Layer 8 of a small transformer language model trained on English Wikipedia (11 layers, counted from 0, width 128).
A neuron adds its activation times its output weights to the MLP's output. To switch it off is to set its activation to zero at one token and run the rest of the model.

Output weights of the MLP neurons that the questions are about. A number n stands for (n - 500) times 0.00091.
n31: 400,578,443,496,279,455,674,511,316,232,497,503,444,580,429,404,545,318,645,353,530,556,225,623,414,533,633,540,100,497,465,496,335,529,407,611,632,803,546,469,750,309,448,569,547,477,496,377,449,295,436,559,402,500,404,444,578,529,686,583,609,412,642,478,550,496,453,427,453,708,532,694,507,659,436,571,413,354,444,715,610,500,564,658,469,471,449,461,702,617,524,458,383,375,363,442,542,504,452,375,246,649,507,357,389,431,686,612,535,567,532,355,353,489,341,616,703,541,210,409,650,403,622,541,548,466,427,459
n72: 496,545,295,484,727,596,475,422,701,490,355,728,528,786,472,701,608,580,330,642,423,346,622,437,386,536,342,608,656,526,616,543,397,706,232,385,496,458,458,617,320,520,305,463,672,636,535,584,621,549,336,465,530,562,309,305,459,554,558,433,500,821,606,408,521,564,325,500,706,700,519,507,628,496,272,659,627,301,652,687,354,500,534,366,458,539,507,354,442,414,564,794,564,507,372,313,211,392,353,411,229,517,396,408,604,387,428,481,241,488,334,477,512,512,688,482,436,408,599,779,478,441,481,480,507,662,496,372
n94: 447,564,285,446,544,646,456,391,520,242,520,465,568,398,531,307,573,317,705,742,517,507,414,484,465,519,587,749,493,496,572,429,752,424,401,379,430,556,456,451,681,506,404,413,555,504,715,560,475,540,434,636,518,728,514,367,254,433,719,374,544,580,565,553,401,496,332,461,434,300,558,311,362,444,581,458,637,546,593,410,410,576,463,700,763,422,384,378,504,472,468,724,844,518,511,166,500,446,288,671,586,657,490,345,576,395,458,455,351,607,507,617,373,534,569,500,643,192,460,749,590,617,486,310,573,597,461,751
n98: 603,310,447,387,551,500,628,496,724,542,588,339,553,541,461,512,730,481,481,261,486,728,236,601,540,591,433,135,372,444,381,310,577,592,335,481,733,638,144,449,605,387,507,455,554,467,623,344,609,384,530,668,686,504,476,593,593,632,536,521,560,331,511,350,627,462,301,648,615,530,485,581,463,608,651,560,489,372,666,318,524,521,709,491,429,765,536,504,500,204,645,736,392,552,369,763,541,492,796,423,569,541,464,608,564,566,576,512,342,714,604,504,520,397,489,529,688,488,412,613,697,577,448,676,392,356,349,588
n110: 561,368,500,525,547,288,576,504,450,646,714,234,533,692,537,633,129,500,654,432,496,758,663,452,410,621,589,390,576,340,476,432,654,342,617,465,504,508,655,594,406,305,632,559,636,483,492,324,586,608,531,444,688,487,610,331,542,313,759,522,475,334,291,388,256,778,368,508,641,435,488,622,519,521,304,471,576,379,481,448,533,360,399,744,341,445,578,278,307,211,557,279,344,504,588,550,534,504,609,276,409,362,423,459,398,373,500,524,517,411,480,465,418,427,666,489,377,610,508,550,458,375,821,228,418,452,563,590
n122: 573,382,559,551,891,616,327,435,580,378,373,546,476,623,527,588,589,330,534,424,176,489,556,410,446,558,466,647,572,504,380,474,279,570,432,648,657,507,511,432,389,390,618,337,374,480,403,468,443,401,374,256,576,593,348,507,544,568,623,627,593,420,427,228,444,320,658,587,525,432,367,527,511,423,364,248,504,270,540,523,732,312,444,353,574,699,653,380,513,528,482,460,570,587,449,392,356,776,603,712,410,507,739,461,729,515,370,575,403,515,335,728,395,666,599,397,360,415,277,335,500,410,409,590,489,668,560,609
n152: 430,514,149,317,728,465,537,311,460,493,695,424,594,536,594,139,747,470,591,488,600,515,428,558,500,504,550,589,485,416,551,446,669,449,558,406,532,227,335,432,440,431,290,391,560,463,546,399,403,689,519,620,294,385,596,378,337,848,443,437,601,514,537,450,622,403,647,390,375,493,534,400,481,557,685,418,463,125,401,634,484,482,474,658,591,333,557,426,487,461,489,512,706,336,256,602,555,480,449,318,484,244,602,464,299,531,525,492,496,347,595,310,342,508,455,443,310,472,545,353,478,337,320,579,379,333,561,761
n154: 723,607,473,614,420,562,601,525,381,424,600,397,609,444,734,629,561,559,461,564,595,418,626,630,637,561,546,375,380,486,345,419,442,528,360,486,412,538,572,510,520,561,470,400,546,410,531,444,610,264,410,511,558,564,327,578,375,532,467,580,532,422,555,543,754,438,726,338,647,503,583,433,316,696,580,453,331,904,406,542,621,624,497,720,477,398,384,598,313,601,280,559,478,436,456,412,732,576,613,668,636,283,481,529,529,574,310,381,557,478,500,723,507,330,254,434,569,388,389,562,405,594,280,372,638,664,478,485
n172: 488,536,392,355,344,692,817,340,626,532,648,534,464,542,459,311,402,714,658,737,550,423,471,517,511,609,649,787,309,511,594,572,491,426,331,590,451,417,473,489,545,585,572,420,713,263,539,313,638,423,484,600,496,474,125,312,302,476,567,623,547,382,531,392,795,523,517,572,629,477,636,327,373,525,553,439,706,451,310,492,231,592,465,416,470,382,198,577,509,460,389,320,660,344,473,394,568,500,680,659,649,624,387,599,555,512,567,461,363,557,843,643,529,500,242,485,574,316,191,628,416,477,534,348,511,603,416,603
n218: 580,587,405,590,579,600,625,524,549,542,650,452,407,154,680,480,568,550,504,544,588,500,545,394,493,492,623,461,426,639,741,324,478,338,452,365,520,415,492,699,743,416,559,422,507,799,764,574,456,458,677,358,364,559,913,383,705,367,373,603,514,569,470,497,666,572,404,549,507,530,649,765,405,504,653,688,647,603,392,316,488,352,270,683,390,442,493,342,482,320,259,373,464,582,496,905,556,423,441,396,484,653,547,500,511,520,656,519,479,564,744,355,460,488,652,346,460,347,373,239,526,396,722,476,361,522,314,718
n221: 399,525,338,270,674,325,693,408,275,652,550,619,320,479,540,368,540,554,586,416,564,340,662,740,429,605,480,399,638,371,424,543,732,517,530,523,488,633,496,467,433,442,463,613,555,613,524,311,459,500,465,743,374,517,366,485,574,670,647,489,346,423,377,490,278,462,27,557,452,655,620,621,749,390,496,642,546,244,443,468,661,609,205,584,538,218,426,523,664,638,432,612,357,443,351,507,628,435,258,692,611,630,554,414,435,555,430,531,271,601,543,258,492,557,622,611,512,602,582,212,716,714,610,488,640,551,546,565
n247: 164,475,504,405,637,586,340,556,450,440,518,545,663,863,346,592,687,609,480,356,242,535,691,625,673,262,468,592,492,538,406,540,513,525,361,496,348,681,640,668,469,480,695,554,533,235,657,660,381,246,656,512,435,542,465,523,620,405,467,680,352,214,434,549,437,485,797,599,500,398,539,403,650,572,635,618,416,642,689,556,537,643,399,690,324,587,396,447,294,347,736,587,598,629,278,153,557,500,478,530,372,645,620,828,536,623,518,457,517,557,563,616,484,638,415,545,496,349,609,723,629,444,569,348,430,463,517,565
n251: 619,588,426,559,338,512,785,466,623,510,572,329,407,500,265,550,655,467,560,469,548,504,286,434,243,561,569,538,519,627,616,651,454,523,546,426,641,478,666,333,351,526,350,532,416,432,519,486,631,434,396,394,594,524,448,507,607,345,482,726,497,538,324,633,312,551,331,464,665,655,209,462,705,411,853,338,344,349,590,666,504,476,174,555,349,466,415,533,679,437,507,468,516,478,380,588,500,399,667,295,512,413,632,523,469,572,668,384,585,631,631,210,566,624,273,468,465,663,708,484,442,321,395,633,504,542,361,442
n276: 437,397,560,581,397,420,360,707,361,548,200,387,444,587,471,487,504,464,308,483,485,647,543,571,508,630,312,555,479,610,446,459,350,453,317,597,534,361,601,717,440,712,609,496,306,124,565,693,636,656,395,670,615,452,484,690,591,545,496,365,635,683,732,540,396,424,566,449,121,575,641,440,273,496,648,652,777,500,182,545,547,439,439,711,802,708,322,603,486,523,603,297,411,288,528,302,402,530,372,492,367,537,602,738,682,307,542,496,297,471,671,460,691,525,384,577,496,394,447,393,496,410,642,385,465,534,392,649
n278: 182,521,530,447,310,556,483,743,512,584,475,405,457,373,536,614,544,546,376,264,307,391,455,622,643,544,169,655,586,698,497,547,405,606,599,477,625,396,679,507,469,517,526,242,683,657,608,613,515,519,477,355,549,205,441,317,403,652,851,779,535,565,542,613,307,708,729,355,489,348,584,546,523,666,492,520,549,457,548,601,374,461,817,258,664,442,347,519,711,457,351,463,564,426,534,361,593,344,573,304,609,628,525,689,572,504,637,666,400,472,627,489,548,635,492,401,564,576,527,403,444,493,302,464,417,608,619,436
n312: 283,407,446,598,595,514,570,504,646,512,370,362,433,672,528,292,667,463,514,641,534,497,580,440,602,741,659,427,493,563,411,399,527,264,464,500,450,545,575,431,696,548,596,592,465,489,562,337,592,642,568,567,574,589,478,574,312,465,374,418,393,490,628,586,463,338,403,440,655,404,534,333,510,270,475,293,540,500,483,392,554,545,415,651,643,597,396,349,608,650,480,573,496,377,587,692,576,532,493,533,257,423,586,522,548,590,277,628,694,351,500,453,435,272,540,490,461,500,476,290,480,493,423,842,464,423,210,227

Each question names a token from some text and the token that comes next. It shows the activations a of the neurons there, in the order above. A number n stands for (n - 500) times 0.051.

Then comes g, the gradient of the next token's log-probability with respect to the MLP's output, scaled to length 1. A neuron's effect is roughly proportional to its activation times (output weights . g). A number n stands for (n - 500) times 0.00068.

"an", then " of"
a: 511,503,491,608,497,498,501,520,500,478,512,454,500,585,505,490
g: 318,295,377,386,619,769,634,662,584,333,315,408,638,326,294,592,684,307,472,492,462,627,636,363,562,500,472,504,601,504,501,576,454,522,426,542,479,341,298,570,577,165,384,670,512,457,513,541,660,645,88,773,505,542,608,588,546,478,588,529,608,690,411,705,492,296,608,403,413,612,504,402,697,498,463,299,604,378,692,414,734,554,631,491,495,373,498,515,557,746,388,604,427,289,551,638,309,679,505,417,428,514,526,627,667,496,660,426,531,557,561,670,619,511,591,658,407,741,377,544,295,424,681,554,494,462,387,358
Which two neurons, each switched off alone, lower its probability most, in order? n276, n98

" to", then " le"
a: 447,504,493,506,503,501,496,497,502,489,500,473,504,498,499,510
g: 567,518,665,407,464,399,421,537,482,611,613,824,430,493,635,422,723,366,563,442,509,428,252,584,655,458,736,646,316,656,320,591,400,389,532,283,632,626,719,337,693,501,299,365,618,571,371,621,401,410,486,636,214,453,425,603,354,589,445,353,446,388,331,613,565,517,286,451,566,216,491,472,639,545,400,331,345,509,369,531,397,475,397,466,493,436,740,561,590,343,390,269,278,636,172,484,592,472,442,489,623,487,487,455,635,381,386,622,441,280,671,569,605,411,784,532,536,550,582,699,369,646,567,406,617,580,521,631
Which neuron, switched off, raises the next token's probability most? n31

"m", then "en"
a: 600,497,505,507,427,519,501,489,479,498,500,503,507,511,496,526
g: 456,559,383,517,457,591,470,257,386,457,529,391,531,597,425,334,580,540,780,522,583,352,484,573,466,497,521,412,674,581,322,385,565,559,574,337,380,595,398,552,433,394,462,325,565,455,528,526,585,449,240,724,801,555,585,321,541,693,711,456,690,496,424,562,528,301,509,344,476,494,546,385,398,871,340,727,605,550,190,528,566,546,734,321,515,563,599,577,662,452,745,553,434,467,341,478,389,637,508,718,410,680,582,482,713,685,429,307,501,451,258,481,537,604,464,348,693,600,628,637,605,416,380,787,540,680,495,695
Which two neurons, each switched off alone, lower its probability most, in order? n110, n31

" int", then "ell"
a: 499,488,501,520,501,515,493,501,481,509,506,500,509,490,500,490
g: 383,593,492,602,629,538,393,691,547,392,476,805,722,399,739,320,476,308,479,427,412,750,417,281,530,579,577,522,373,485,548,665,402,476,642,541,599,356,411,329,495,777,288,521,539,453,234,605,763,581,516,579,507,600,404,498,454,615,428,321,573,531,492,581,579,218,690,304,490,649,664,670,561,454,445,587,473,539,549,427,730,405,297,469,512,460,439,188,343,645,463,689,634,513,441,433,78,486,560,334,642,284,640,462,485,420,464,524,473,655,553,641,342,439,343,519,574,506,444,403,310,659,633,537,500,374,493,554
Switching off which neuron hurts the next token most? n122

"ore", then " had"
a: 504,492,483,497,483,360,482,509,499,490,488,509,524,502,500,459
g: 684,589,341,548,512,460,493,412,560,669,355,692,667,530,282,519,261,639,546,258,782,665,531,440,536,546,593,499,498,367,439,515,664,690,581,673,570,655,466,577,539,412,559,635,537,407,586,430,563,581,474,363,297,467,320,676,656,447,440,618,489,552,422,578,291,605,302,535,491,115,727,254,172,563,542,401,552,506,562,615,422,339,602,456,474,336,595,671,605,344,520,690,576,310,312,612,550,673,439,316,386,426,574,742,646,474,465,447,383,630,418,321,585,635,494,554,448,394,812,626,607,596,537,443,708,444,557,446
Which two neurons, each switched off alone, lower its probability most, in order? n122, n312

" met", then "ap"
a: 516,513,501,495,491,496,499,506,469,499,470,505,503,501,499,496
g: 522,692,443,590,411,737,534,230,502,370,491,692,654,603,377,525,582,478,405,577,631,410,272,600,597,148,533,319,486,592,564,567,493,457,271,500,498,420,581,371,410,430,416,698,557,448,425,536,441,501,611,471,566,423,545,489,471,397,563,569,474,809,317,552,658,361,596,412,709,438,546,547,238,614,495,676,534,439,736,593,486,850,569,550,501,307,613,492,505,619,483,447,357,659,364,587,686,337,452,706,342,364,637,394,263,561,778,434,663,443,472,376,459,471,347,626,652,303,167,389,673,524,506,419,306,427,523,463
Switching off which neuron hurts the next token most? n31

"u", then "f"
a: 515,500,496,580,497,501,473,492,595,477,516,468,503,495,500,502
g: 440,317,520,709,460,565,453,426,478,386,633,567,497,514,472,533,630,422,515,411,459,554,377,528,452,393,567,387,542,447,525,456,624,661,162,695,532,547,316,191,506,695,426,586,359,409,786,511,804,867,485,545,691,236,544,342,635,389,715,366,516,446,455,450,532,544,406,616,573,375,401,454,301,466,717,538,621,463,379,204,342,569,736,519,477,398,700,547,424,496,497,563,289,386,172,585,483,473,407,693,770,495,289,511,470,353,525,451,571,652,552,311,569,640,470,420,467,603,524,559,509,338,380,329,403,594,542,411
Which two neurons, each switched off alone, lower its probability most, in order? n98, n172

" Se", then "ash"
a: 499,510,499,499,503,502,495,533,493,507,490,459,491,502,499,496
g: 475,660,556,283,365,416,517,575,392,505,400,558,586,746,726,533,451,337,289,325,391,157,472,349,486,365,645,735,416,400,475,565,257,546,697,535,673,583,431,192,670,640,859,749,499,509,386,576,423,461,523,433,492,464,537,497,451,553,482,516,547,440,615,619,512,502,628,496,532,542,236,423,446,422,640,642,477,654,572,381,624,453,414,755,632,643,568,447,458,597,807,304,400,403,536,446,475,664,490,492,512,799,594,458,569,511,239,475,455,645,520,529,190,519,615,518,451,682,409,564,484,604,442,274,478,385,345,601
Which neuron, switched off, raises the next token's probability most? n247

" w", then "ro"
a: 505,497,495,500,506,497,499,501,471,500,479,508,523,503,498,506
g: 503,425,455,464,484,445,596,418,688,330,165,369,345,659,414,513,167,575,435,599,534,355,407,555,818,394,602,403,548,697,606,442,632,585,596,541,624,637,583,288,524,581,542,667,533,516,481,608,465,709,675,443,620,434,423,523,483,579,426,664,612,406,324,471,392,412,547,581,359,749,566,590,721,502,634,132,644,365,378,707,404,473,532,586,362,394,340,723,561,327,366,706,689,593,499,522,340,469,483,411,585,487,545,593,408,473,292,444,357,533,332,154,273,400,559,634,478,381,638,720,517,649,532,463,557,572,454,529
Switching off which neuron hurts the next token most? n251

"ie", then "g"
a: 503,503,504,502,501,494,500,519,503,543,504,504,500,477,500,480
g: 554,605,336,474,565,546,696,369,485,497,540,521,791,548,462,330,677,671,569,282,596,556,460,479,554,611,493,519,375,582,452,304,350,385,290,397,417,357,467,661,477,464,492,635,568,418,714,616,378,354,368,486,626,584,603,663,843,389,812,482,355,477,509,478,532,568,338,499,815,575,517,626,377,735,507,574,307,551,483,421,510,503,817,264,494,319,699,653,493,456,664,625,410,399,506,695,453,427,610,412,552,301,541,427,375,609,375,379,421,286,458,397,542,494,271,557,443,164,265,449,468,515,562,612,531,586,298,397
Which two neurons, each switched off alone, lower its probability most, in order? n218, n154

" d", then "anc"
a: 493,494,494,494,497,493,504,485,535,505,506,503,497,497,499,500
g: 521,505,491,549,500,350,710,332,452,662,519,598,569,589,580,444,458,292,393,490,516,616,342,411,359,635,449,306,544,641,529,723,432,684,573,686,514,510,673,412,380,528,475,261,585,702,213,480,460,722,490,461,553,322,574,561,490,406,249,309,618,440,368,589,507,400,456,617,488,503,764,511,839,299,415,670,594,464,302,458,386,583,485,493,676,473,641,562,412,740,533,544,254,673,440,559,454,428,471,660,177,389,366,444,360,562,555,463,619,602,714,579,707,599,450,570,320,321,612,379,770,581,380,274,483,624,390,547
Which neuron, switched off, raises the next token's probability most? n172

"ent", then " position"
a: 501,507,500,499,505,507,504,504,500,503,500,518,489,508,500,457
g: 495,559,470,632,505,715,306,391,692,556,584,515,441,505,294,321,235,390,389,603,516,477,543,744,441,490,473,309,529,746,348,589,512,453,492,580,339,427,450,390,440,281,566,463,490,581,404,623,516,630,607,323,395,551,399,632,371,501,569,620,519,492,663,521,488,583,425,572,305,503,382,379,275,257,670,366,217,521,271,381,671,556,529,372,548,395,622,557,579,548,426,687,593,510,701,604,475,484,443,357,218,866,565,408,614,315,177,448,691,499,213,192,520,500,480,310,329,435,405,554,572,403,482,490,422,483,435,414
Which neuron, switched off, raises the next token's probability most? n312

"ent", then " the"
a: 500,514,507,507,607,496,448,454,491,539,489,491,443,500,501,486
g: 467,399,532,516,531,415,570,401,673,411,354,601,606,328,466,567,502,510,528,672,322,474,543,516,579,470,299,709,703,669,520,213,558,543,588,435,618,305,594,382,554,533,636,459,639,308,552,310,632,553,680,458,552,329,597,369,502,439,611,536,387,792,441,665,592,493,496,605,171,363,636,627,727,631,395,369,489,513,357,394,629,418,569,573,667,594,361,749,473,589,520,525,873,356,382,440,480,431,414,532,345,483,594,495,724,412,637,471,502,658,463,266,882,374,592,762,405,429,674,621,570,437,404,613,346,415,497,638
Switching off which neuron hurts the next token most? n154

"ract", then "ive"
a: 503,621,497,510,500,458,507,507,536,501,494,503,498,507,501,487
g: 540,393,490,438,532,470,498,517,369,477,472,410,633,389,563,604,498,546,551,640,708,720,558,510,562,680,550,242,705,538,716,613,524,512,643,312,488,810,226,517,415,516,478,330,662,410,409,262,256,623,528,724,545,438,552,527,582,644,452,541,210,477,538,559,516,542,329,596,709,392,535,585,467,635,532,771,573,625,559,488,480,430,406,590,507,369,466,380,581,299,497,673,493,703,490,768,775,371,373,408,462,583,401,467,463,348,353,368,526,335,456,326,402,449,490,130,325,561,434,430,339,649,194,455,717,554,454,589
Switching off which neuron hurts the next token most? n122

" cont", then "ract"
a: 502,496,503,517,499,501,488,488,477,495,503,506,497,497,492,486
g: 328,570,743,477,430,491,386,326,585,831,365,504,483,536,526,559,540,357,668,717,388,267,466,621,404,558,378,584,428,398,271,583,643,410,300,437,556,800,663,477,562,325,580,421,671,359,532,451,820,498,527,571,573,451,428,464,481,452,602,515,239,762,552,557,491,395,474,458,545,559,455,529,394,345,455,375,194,421,633,372,677,537,672,233,305,540,539,298,515,501,588,536,466,594,346,482,472,543,421,319,508,963,298,733,568,546,446,432,683,618,592,538,522,519,444,501,547,561,602,679,468,390,517,307,487,424,492,644
Switching off which neuron hurts the next token most? n152

"iv", then "ity"
a: 491,503,458,503,504,375,496,505,453,501,500,500,501,500,493,496
g: 325,355,581,610,356,371,493,595,589,616,506,552,348,333,399,602,539,664,385,691,465,552,468,566,636,407,381,470,660,646,275,584,494,590,524,432,477,332,536,355,656,735,368,395,471,520,415,539,709,307,428,637,513,563,399,634,405,412,353,433,603,266,416,751,550,440,324,493,556,496,676,587,200,377,393,498,820,439,601,417,575,373,478,557,456,320,589,431,514,454,188,528,374,641,446,590,892,492,433,554,778,779,442,540,362,468,554,542,569,342,203,474,578,413,490,548,515,716,234,380,606,583,308,495,505,590,462,448
Switching off which neuron hurts the next token most? n122

" her", then "s"
a: 499,507,501,500,497,492,505,504,503,505,505,504,508,488,491,509
g: 381,563,477,464,319,345,692,540,681,478,464,317,320,304,555,426,555,699,383,374,485,534,593,798,535,335,393,678,585,515,215,693,370,235,386,272,566,671,444,408,591,438,637,409,393,531,611,493,771,307,404,448,586,614,512,577,536,601,628,498,593,621,451,393,568,507,399,352,353,684,534,623,517,505,582,383,524,548,474,584,445,491,728,725,441,572,507,596,317,406,494,542,527,359,578,499,691,675,816,284,492,464,341,568,338,290,324,526,505,553,386,272,632,551,771,814,386,321,443,473,495,495,589,677,407,473,393,418
Which neuron, switched off, raises the next token's probability most? n276